Layer 12 of a small transformer language model trained on English Wikipedia (23 layers, counted from 0, width 128).
A neuron's activation on a vector x is GELU(gate . x + bias) times (in . x + bias), where the dot is the dot product.

Input weights of the MLP neurons that the questions are about. A number n stands for n times 0.0015.
n16 gate (bias -0.066): 288 -36 83 64 114 44 -24 12 -74 -37 -224 123 169 -250 161 241 289 52 -62 49 77 -123 177 -58 -32 16 262 -52 -49 -342 -59 169 36 -163 -140 110 -50 28 36 76 24 100 198 41 0 86 -59 -203 113 -40 20 207 -112 -136 136 -4 -33 -193 -106 126 -8 -53 -122 287 369 124 -197 354 81 -52 60 70 -56 140 -66 -80 -51 -130 -16 12 0 -8 -176 36 -231 -110 -270 119 133 -111 -109 -203 12 -195 -201 -12 -243 107 77 149 28 12 -24 -51 193 69 -28 -28 60 -96 -127 -20 -182 28 44 -33 99 53 -87 -49 -212 89 187 36 158 74 155 225
n47 gate (bias -0.056): 41 82 -173 45 8 -12 -16 -100 93 128 30 -49 -139 -49 -139 13 82 -29 118 221 -41 -138 52 21 -4 66 -41 -69 -205 38 -146 13 131 146 -138 -71 60 12 -138 53 58 -119 36 -156 -4 196 16 -212 54 -166 4 8 -13 -88 -168 -196 13 137 -104 -137 -41 -303 -99 181 130 -55 -260 -70 212 70 293 -105 61 114 -87 -233 250 141 -132 -46 37 143 -196 141 -120 -221 -68 -167 -283 8 32 -140 24 182 304 54 -103 222 46 -105 -319 0 -195 8 82 100 -242 -4 167 -128 137 45 177 -140 61 -50 -137 -268 -16 -117 -204 355 -212 146 -36 121 158 89
n70 gate (bias -0.094): 143 -59 112 0 -64 -13 155 -178 82 -89 13 107 -17 -54 69 -259 54 -42 -12 128 -101 137 -213 17 97 75 314 -46 111 -64 173 -137 -4 115 174 250 -52 33 252 -190 -55 117 -210 -207 -42 51 -210 -4 -290 -182 -141 139 -56 -77 -223 336 141 -115 34 -21 143 127 105 -62 34 -198 120 22 123 -142 -83 -282 -104 83 137 125 189 -287 -25 111 -8 -29 42 -127 13 -4 -334 -166 -209 -34 -89 -126 106 50 -8 72 236 -60 157 17 -13 176 207 49 -260 -115 54 -156 33 -148 -8 -100 -25 20 29 -238 25 286 -136 -272 -171 67 -233 -37 53 47 148 45
n75 gate (bias -0.099): -45 -19 100 -45 258 139 75 15 -4 -53 15 -37 50 -56 304 -65 172 79 152 -80 -45 -165 -136 58 -15 45 79 0 -287 -288 -299 -100 -37 78 -37 -164 0 -134 56 -26 65 117 313 -224 -57 141 118 108 87 19 -216 -91 -77 46 -15 103 -195 103 -194 -34 19 -231 -102 114 19 -62 84 139 91 -60 97 50 -105 134 -54 93 214 94 87 282 -139 -93 -101 -29 -155 180 -66 69 -34 -77 -301 -120 81 -148 -38 -147 163 203 -129 19 -56 135 141 -22 34 72 -146 132 -34 -175 22 109 -114 165 71 -107 0 192 -15 4 -216 15 -125 -19 -4 34 -67 99
n16 in (bias -0.001): 263 -186 -136 -146 103 177 97 31 50 -151 0 -78 -294 -150 -86 292 -106 -132 -51 -184 -9 -104 -108 -5 -253 203 115 0 27 -122 -152 167 -300 -30 44 139 -161 -105 -209 31 -371 -37 35 -123 -240 117 -44 14 262 223 -237 169 -113 -81 -113 310 140 -30 -344 175 -62 -27 147 42 -95 59 172 -28 40 203 224 77 -66 -132 106 22 239 120 205 76 216 286 206 -148 253 -22 47 -45 -119 32 -214 155 30 -39 40 -93 -76 144 45 191 -53 -57 131 187 155 -161 35 -104 -22 -147 174 119 -156 238 -39 -67 -39 199 -279 18 -31 -36 -31 66 -82 76 -30 -39
n47 in (bias -0.046): 114 -184 0 -105 -150 -179 35 40 -197 -70 81 9 45 113 45 89 -91 43 42 120 88 98 -47 -112 52 200 183 -125 133 -125 9 27 291 219 -151 -93 -77 -61 -116 -43 -53 -27 334 9 48 204 39 -18 -131 164 -147 -110 -72 254 -71 -58 49 77 -40 -433 -96 -176 -75 -18 200 211 -53 171 145 4 216 13 -17 -147 168 65 -94 4 -44 -324 -91 87 -256 -111 -39 94 -208 -164 -239 22 105 -212 72 -176 22 -105 119 -102 137 -40 -135 -209 -82 51 -235 -208 -39 -192 -138 258 -51 117 321 124 -125 -248 94 -165 86 -49 -165 -245 -238 -259 -85 -209 176 128
n70 in (bias 0.066): -71 87 9 25 -17 294 -182 105 -8 -175 -43 29 -110 83 -208 198 -33 70 -24 -143 159 -161 170 -174 -42 178 -8 41 -25 -38 -139 102 58 180 242 -202 117 -140 -57 4 -21 -142 -8 183 29 63 126 -4 12 201 -181 12 -187 194 348 -190 186 32 -247 55 -275 464 83 -143 -181 13 -63 -241 -167 -54 25 55 -12 -124 -107 58 -122 -50 71 -131 91 -87 91 106 50 113 69 248 -25 -13 -56 -81 12 41 46 -54 238 169 4 191 -140 149 -74 -330 -141 122 -220 -49 -99 -13 -86 29 57 255 21 -139 73 -25 -29 130 173 71 -260 -176 -20 -72 -61 228
n75 in (bias 0.007): 101 233 -51 178 83 -18 123 115 -75 -119 -127 -27 -186 -287 89 -60 32 173 -101 -241 51 -139 -27 103 -27 -5 -119 -108 -116 61 135 -14 -41 -108 -140 143 -38 -167 -81 297 60 -57 63 216 78 236 -99 338 -27 -68 -167 -206 159 149 -224 -9 107 -22 32 240 -238 225 184 -29 362 -38 -167 -48 -28 -41 -45 112 -73 -154 9 104 273 -262 101 -125 0 -113 303 -90 -32 62 -208 185 118 -121 -370 -137 93 -76 -155 -142 133 255 -148 -234 -5 264 99 36 41 -28 78 22 -68 -251 -143 132 85 80 154 -65 139 -88 63 -65 -127 -279 -332 104 -80 320 310 -9

Each question shows a token from some text and the vector x that enters the MLP there. A number n stands for n times 0.007.

"ions": 40 46 -106 122 26 66 -45 -138 175 -39 313 -88 31 -153 77 19 -92 178 10 42 -93 65 18 -146 169 -47 57 -33 -143 56 -81 -223 -2 -23 40 -198 5 -9 -160 129 15 -115 89 121 -76 10 6 -4 -39 121 74 -71 45 26 13 44 -99 128 164 84 64 167 64 -163 -17 -153 13 52 -25 -30 -20 12 -50 -23 84 46 -47 20 93 5 60 -1 -73 -101 -19 -20 50 -46 -18 80 -62 82 -94 -7 -73 -54 -23 -22 -39 88 37 -4 7 22 18 -54 96 -28 -61 -27 -186 -80 -106 -69 -105 110 -9 49 143 103 -26 -65 -44 -85 -2 -17 -55 278
Which of these neurons fires most? n75

"ection": 56 53 -27 97 122 16 80 -51 -38 -124 205 -122 -79 -3 -53 -53 -79 104 -34 110 -91 44 32 -40 -85 -100 84 8 -163 94 -72 -150 125 -88 26 -61 -48 54 -65 -112 76 60 -9 253 -149 -77 -10 -39 -135 -6 -1 -108 32 55 27 207 -60 50 -5 143 -7 38 27 -47 36 -213 77 85 -6 0 128 95 -13 -22 256 37 52 -9 53 -19 98 -17 51 -145 -75 58 110 5 -31 -49 -41 59 -32 68 69 -59 -103 97 49 222 62 -92 -48 -82 62 59 56 -181 -99 -111 -119 -27 -201 -243 -46 204 42 142 36 -26 -69 -44 -92 -36 101 194 -52 149
Which of these neurons fires most? n75

" =": 54 -34 95 -35 -27 -132 80 -31 170 -150 134 -58 2 -137 -51 7 129 -6 -241 -27 -86 0 44 -221 8 122 -68 134 42 29 -42 -63 24 -111 61 -116 132 -162 10 94 -94 -83 -94 235 15 162 -191 2 -14 154 -157 66 -27 -92 99 79 -124 -13 151 75 180 -109 -29 261 109 -125 -169 143 27 109 -106 -132 26 9 -43 -43 -99 9 -57 -120 134 -20 67 -108 85 -55 74 -54 -13 -85 164 -93 -1 4 -92 88 -102 50 70 16 8 4 111 4 -29 -148 -101 9 41 35 -70 19 -21 48 -101 -69 78 8 154 86 242 161 9 -82 -13 85 -189 158
Which of these neurons fires most? n16

"end": 21 -116 -92 71 58 -146 96 -68 79 -147 29 -53 -60 -152 29 46 -74 100 -36 66 -1 -89 19 14 -156 -161 -28 -65 -89 91 127 -194 -100 69 122 -95 223 13 -289 -69 -18 -15 -63 49 56 74 -49 18 -121 -15 97 -17 -111 -94 135 -31 -31 127 -118 -37 14 -130 36 -33 17 28 -2 175 -121 48 85 122 52 -28 81 139 161 190 -23 10 330 -117 -126 -26 -40 79 -64 -103 132 181 47 149 153 212 -12 77 -86 -65 115 153 18 -31 34 8 142 -89 7 -118 -76 137 -204 -46 13 -51 0 7 118 -37 -28 -87 34 20 -168 -45 48 -24 -111 106
Which of these neurons fires most? n47

"\"": -55 2 -191 -48 22 78 4 -13 -68 76 377 -81 18 95 -44 -46 -216 -30 -12 21 49 -90 -28 -36 37 28 88 -18 -137 95 -1 48 -18 42 -48 -63 21 -21 48 82 97 71 42 182 13 -27 -40 -7 -21 6 -93 -30 24 -149 -13 208 -63 2 22 -64 -8 -79 79 31 -29 -21 14 104 -100 59 -14 -36 -122 22 -68 -59 -58 -49 57 79 -90 -69 34 -80 121 -56 68 -31 -54 -55 -1 44 -51 -103 -73 -11 134 0 -9 -65 -25 25 -34 59 -36 -57 -90 -21 -32 28 13 -41 -144 56 -43 -5 41 56 84 33 68 4 103 -79 -5 20 155 287
Which of these neurons fires most? n70

" next": -38 -126 -116 45 112 1 27 -104 124 -101 228 -41 0 69 20 -52 116 126 -64 184 -117 -100 74 26 -57 115 24 -19 -214 117 -16 5 76 -64 42 -88 -37 102 -312 -47 -24 18 176 119 -170 -110 -72 18 -87 -108 -96 84 -91 27 16 -4 -129 21 17 -52 19 94 -67 28 82 -10 -162 3 53 101 -76 22 35 34 69 -143 -84 -18 77 47 97 69 12 -79 84 183 -49 24 65 -10 314 70 133 -13 -14 -93 12 -53 36 141 -50 72 -44 83 153 -59 18 -132 -100 -16 -129 -55 -116 -67 -59 -24 -10 8 -22 41 -13 -40 94 -31 -51 64 -137 245
Which two neurons fire most, strongest first? n16, n47

" tropical": 122 -20 14 10 42 -97 144 -95 1 -16 316 -84 -5 -13 -88 -33 -85 -33 -172 -51 -29 -46 -51 -127 -44 94 -105 87 -98 42 79 -117 184 -23 112 -18 83 0 78 -2 21 71 52 66 -139 -101 -138 61 116 -249 -68 27 27 24 -60 132 -12 87 -16 22 -15 65 -62 -145 -2 15 -57 -93 -16 110 44 23 -12 -153 -10 81 10 -141 -113 165 176 11 30 -56 162 -45 41 -87 -8 -75 278 13 -41 18 -103 -56 21 32 72 97 -30 93 85 -170 84 109 -54 28 -121 -57 60 -53 -155 8 5 71 9 42 89 59 -81 -21 -75 -129 -25 20 14 228
Which two neurons fire most, strongest first? n70, n47

"in": -47 98 -76 131 32 19 -4 71 170 -19 7 31 -49 99 51 64 -147 -36 -77 -49 -20 -101 32 139 112 -54 -10 133 9 68 -134 9 11 58 -40 89 -75 22 38 -143 -114 109 -37 24 -235 -66 -130 -36 -100 -100 -25 14 -80 -55 43 197 -40 6 -118 42 -21 77 21 -163 -81 -61 -94 51 19 -4 -42 106 -2 125 135 -1 -34 218 6 48 159 -200 235 -44 -94 55 130 -54 -92 -104 113 129 -44 -55 -86 174 -128 -51 -136 -11 31 -36 11 -5 68 -43 163 37 79 78 -139 154 49 -125 114 -1 6 -88 -8 125 157 16 -214 -131 -24 -24 -346 228
Which two neurons fire most, strongest first? n75, n47

" by": -29 22 -91 19 99 -33 -24 -62 49 56 372 -174 -55 96 -4 -20 -26 12 -178 19 -12 -45 -3 -51 -48 51 -189 -125 -107 -67 -148 187 37 4 9 -156 28 21 -15 41 -84 15 -34 151 -170 -85 -176 -95 -88 17 62 -22 -115 -24 39 31 8 -18 106 7 -20 -18 73 77 0 -4 -65 115 -36 5 -146 33 -82 143 84 84 -62 150 26 7 -46 -78 23 -21 67 205 -17 -17 32 -80 33 56 101 -11 -12 39 -15 127 40 12 54 112 56 -64 1 -82 -61 32 -62 28 -15 -46 -174 -7 71 161 62 49 76 -43 -27 -10 -84 -55 148 -96 -29 201
Which of these neurons fires most? n47

" Yu": -5 -40 83 -131 183 -201 45 193 163 -77 68 -118 11 -90 72 -2 -94 -133 3 -185 -35 5 112 -68 -33 18 -193 -22 -75 -50 -39 -46 0 101 47 -10 107 22 12 -28 -94 -74 -59 -88 48 47 -302 -122 21 -79 73 -79 -85 -9 228 44 -193 77 62 64 -42 106 54 -70 111 -44 -8 -228 129 -11 -99 41 46 -110 38 281 5 99 78 -47 157 -232 202 63 187 -33 -124 -8 123 26 101 80 42 63 -61 105 -22 175 -76 121 76 -65 -7 -48 120 -12 124 -41 -136 -50 56 50 -122 -202 11 117 -57 16 -51 -53 280 96 61 -157 -142 8 36 109
Which of these neurons fires most? n47

" path": 2 53 -43 -85 145 -112 94 -119 -85 -39 305 -129 40 -215 6 -34 -111 13 -31 -59 -57 -77 1 -117 164 40 -98 -101 -167 197 -3 1 128 78 69 -172 156 56 -125 39 26 14 16 219 -201 -75 -19 110 -17 1 -29 -51 40 -31 -12 101 -105 176 93 41 0 136 -31 -136 44 -40 -107 23 16 232 -164 50 -116 -92 162 -27 4 -41 90 16 206 -33 41 -127 5 14 90 -53 -83 -12 -8 77 -8 -18 26 -14 -94 -34 -7 41 49 62 42 -9 158 -59 -19 17 -169 154 31 -13 -30 -213 -15 -28 -40 74 114 -124 6 -22 -36 -52 -45 136 -7 207
Which of these neurons fires most? n47

"aud": 12 65 -54 19 101 217 5 73 38 -99 82 -182 -101 152 -78 -23 -193 -80 -73 -29 45 -61 -93 -2 -124 -61 -82 13 -1 105 -164 10 -109 117 79 42 -56 57 -128 64 -137 -53 -191 -119 -70 -79 8 97 -195 11 44 -7 14 -55 72 124 -22 142 57 25 58 201 -42 -36 -100 33 -19 -13 32 34 179 -203 -90 -32 5 5 0 274 -63 84 84 -248 107 94 106 111 76 59 138 24 -31 -28 55 129 -11 56 -264 107 22 25 23 -70 145 -39 -37 78 -22 -131 45 61 -91 -55 -109 -34 -48 164 13 20 -90 90 232 162 -187 -88 -29 -23 179 125
Which two neurons fire most, strongest first? n47, n75

" 2nd": 47 -36 -120 5 136 53 92 21 54 38 189 -86 20 85 -183 -60 -147 7 63 -15 31 7 55 80 -140 78 -43 -16 -128 156 -96 -15 -59 54 67 -84 -16 -170 -167 32 -55 44 -169 169 -61 -9 -30 10 -108 -155 -138 -37 -25 -171 -11 57 -150 189 38 71 5 -46 50 -37 -47 -70 -4 114 145 98 102 -53 57 43 64 -44 -164 -164 5 83 14 -24 166 11 157 91 47 57 121 -38 175 -6 22 60 49 -98 -20 33 164 37 -55 57 -112 40 23 -77 -8 -12 -51 14 -62 -73 -199 -40 -78 101 -1 22 -102 89 -45 46 1 -59 -39 -35 -42 332
Which of these neurons fires most? n75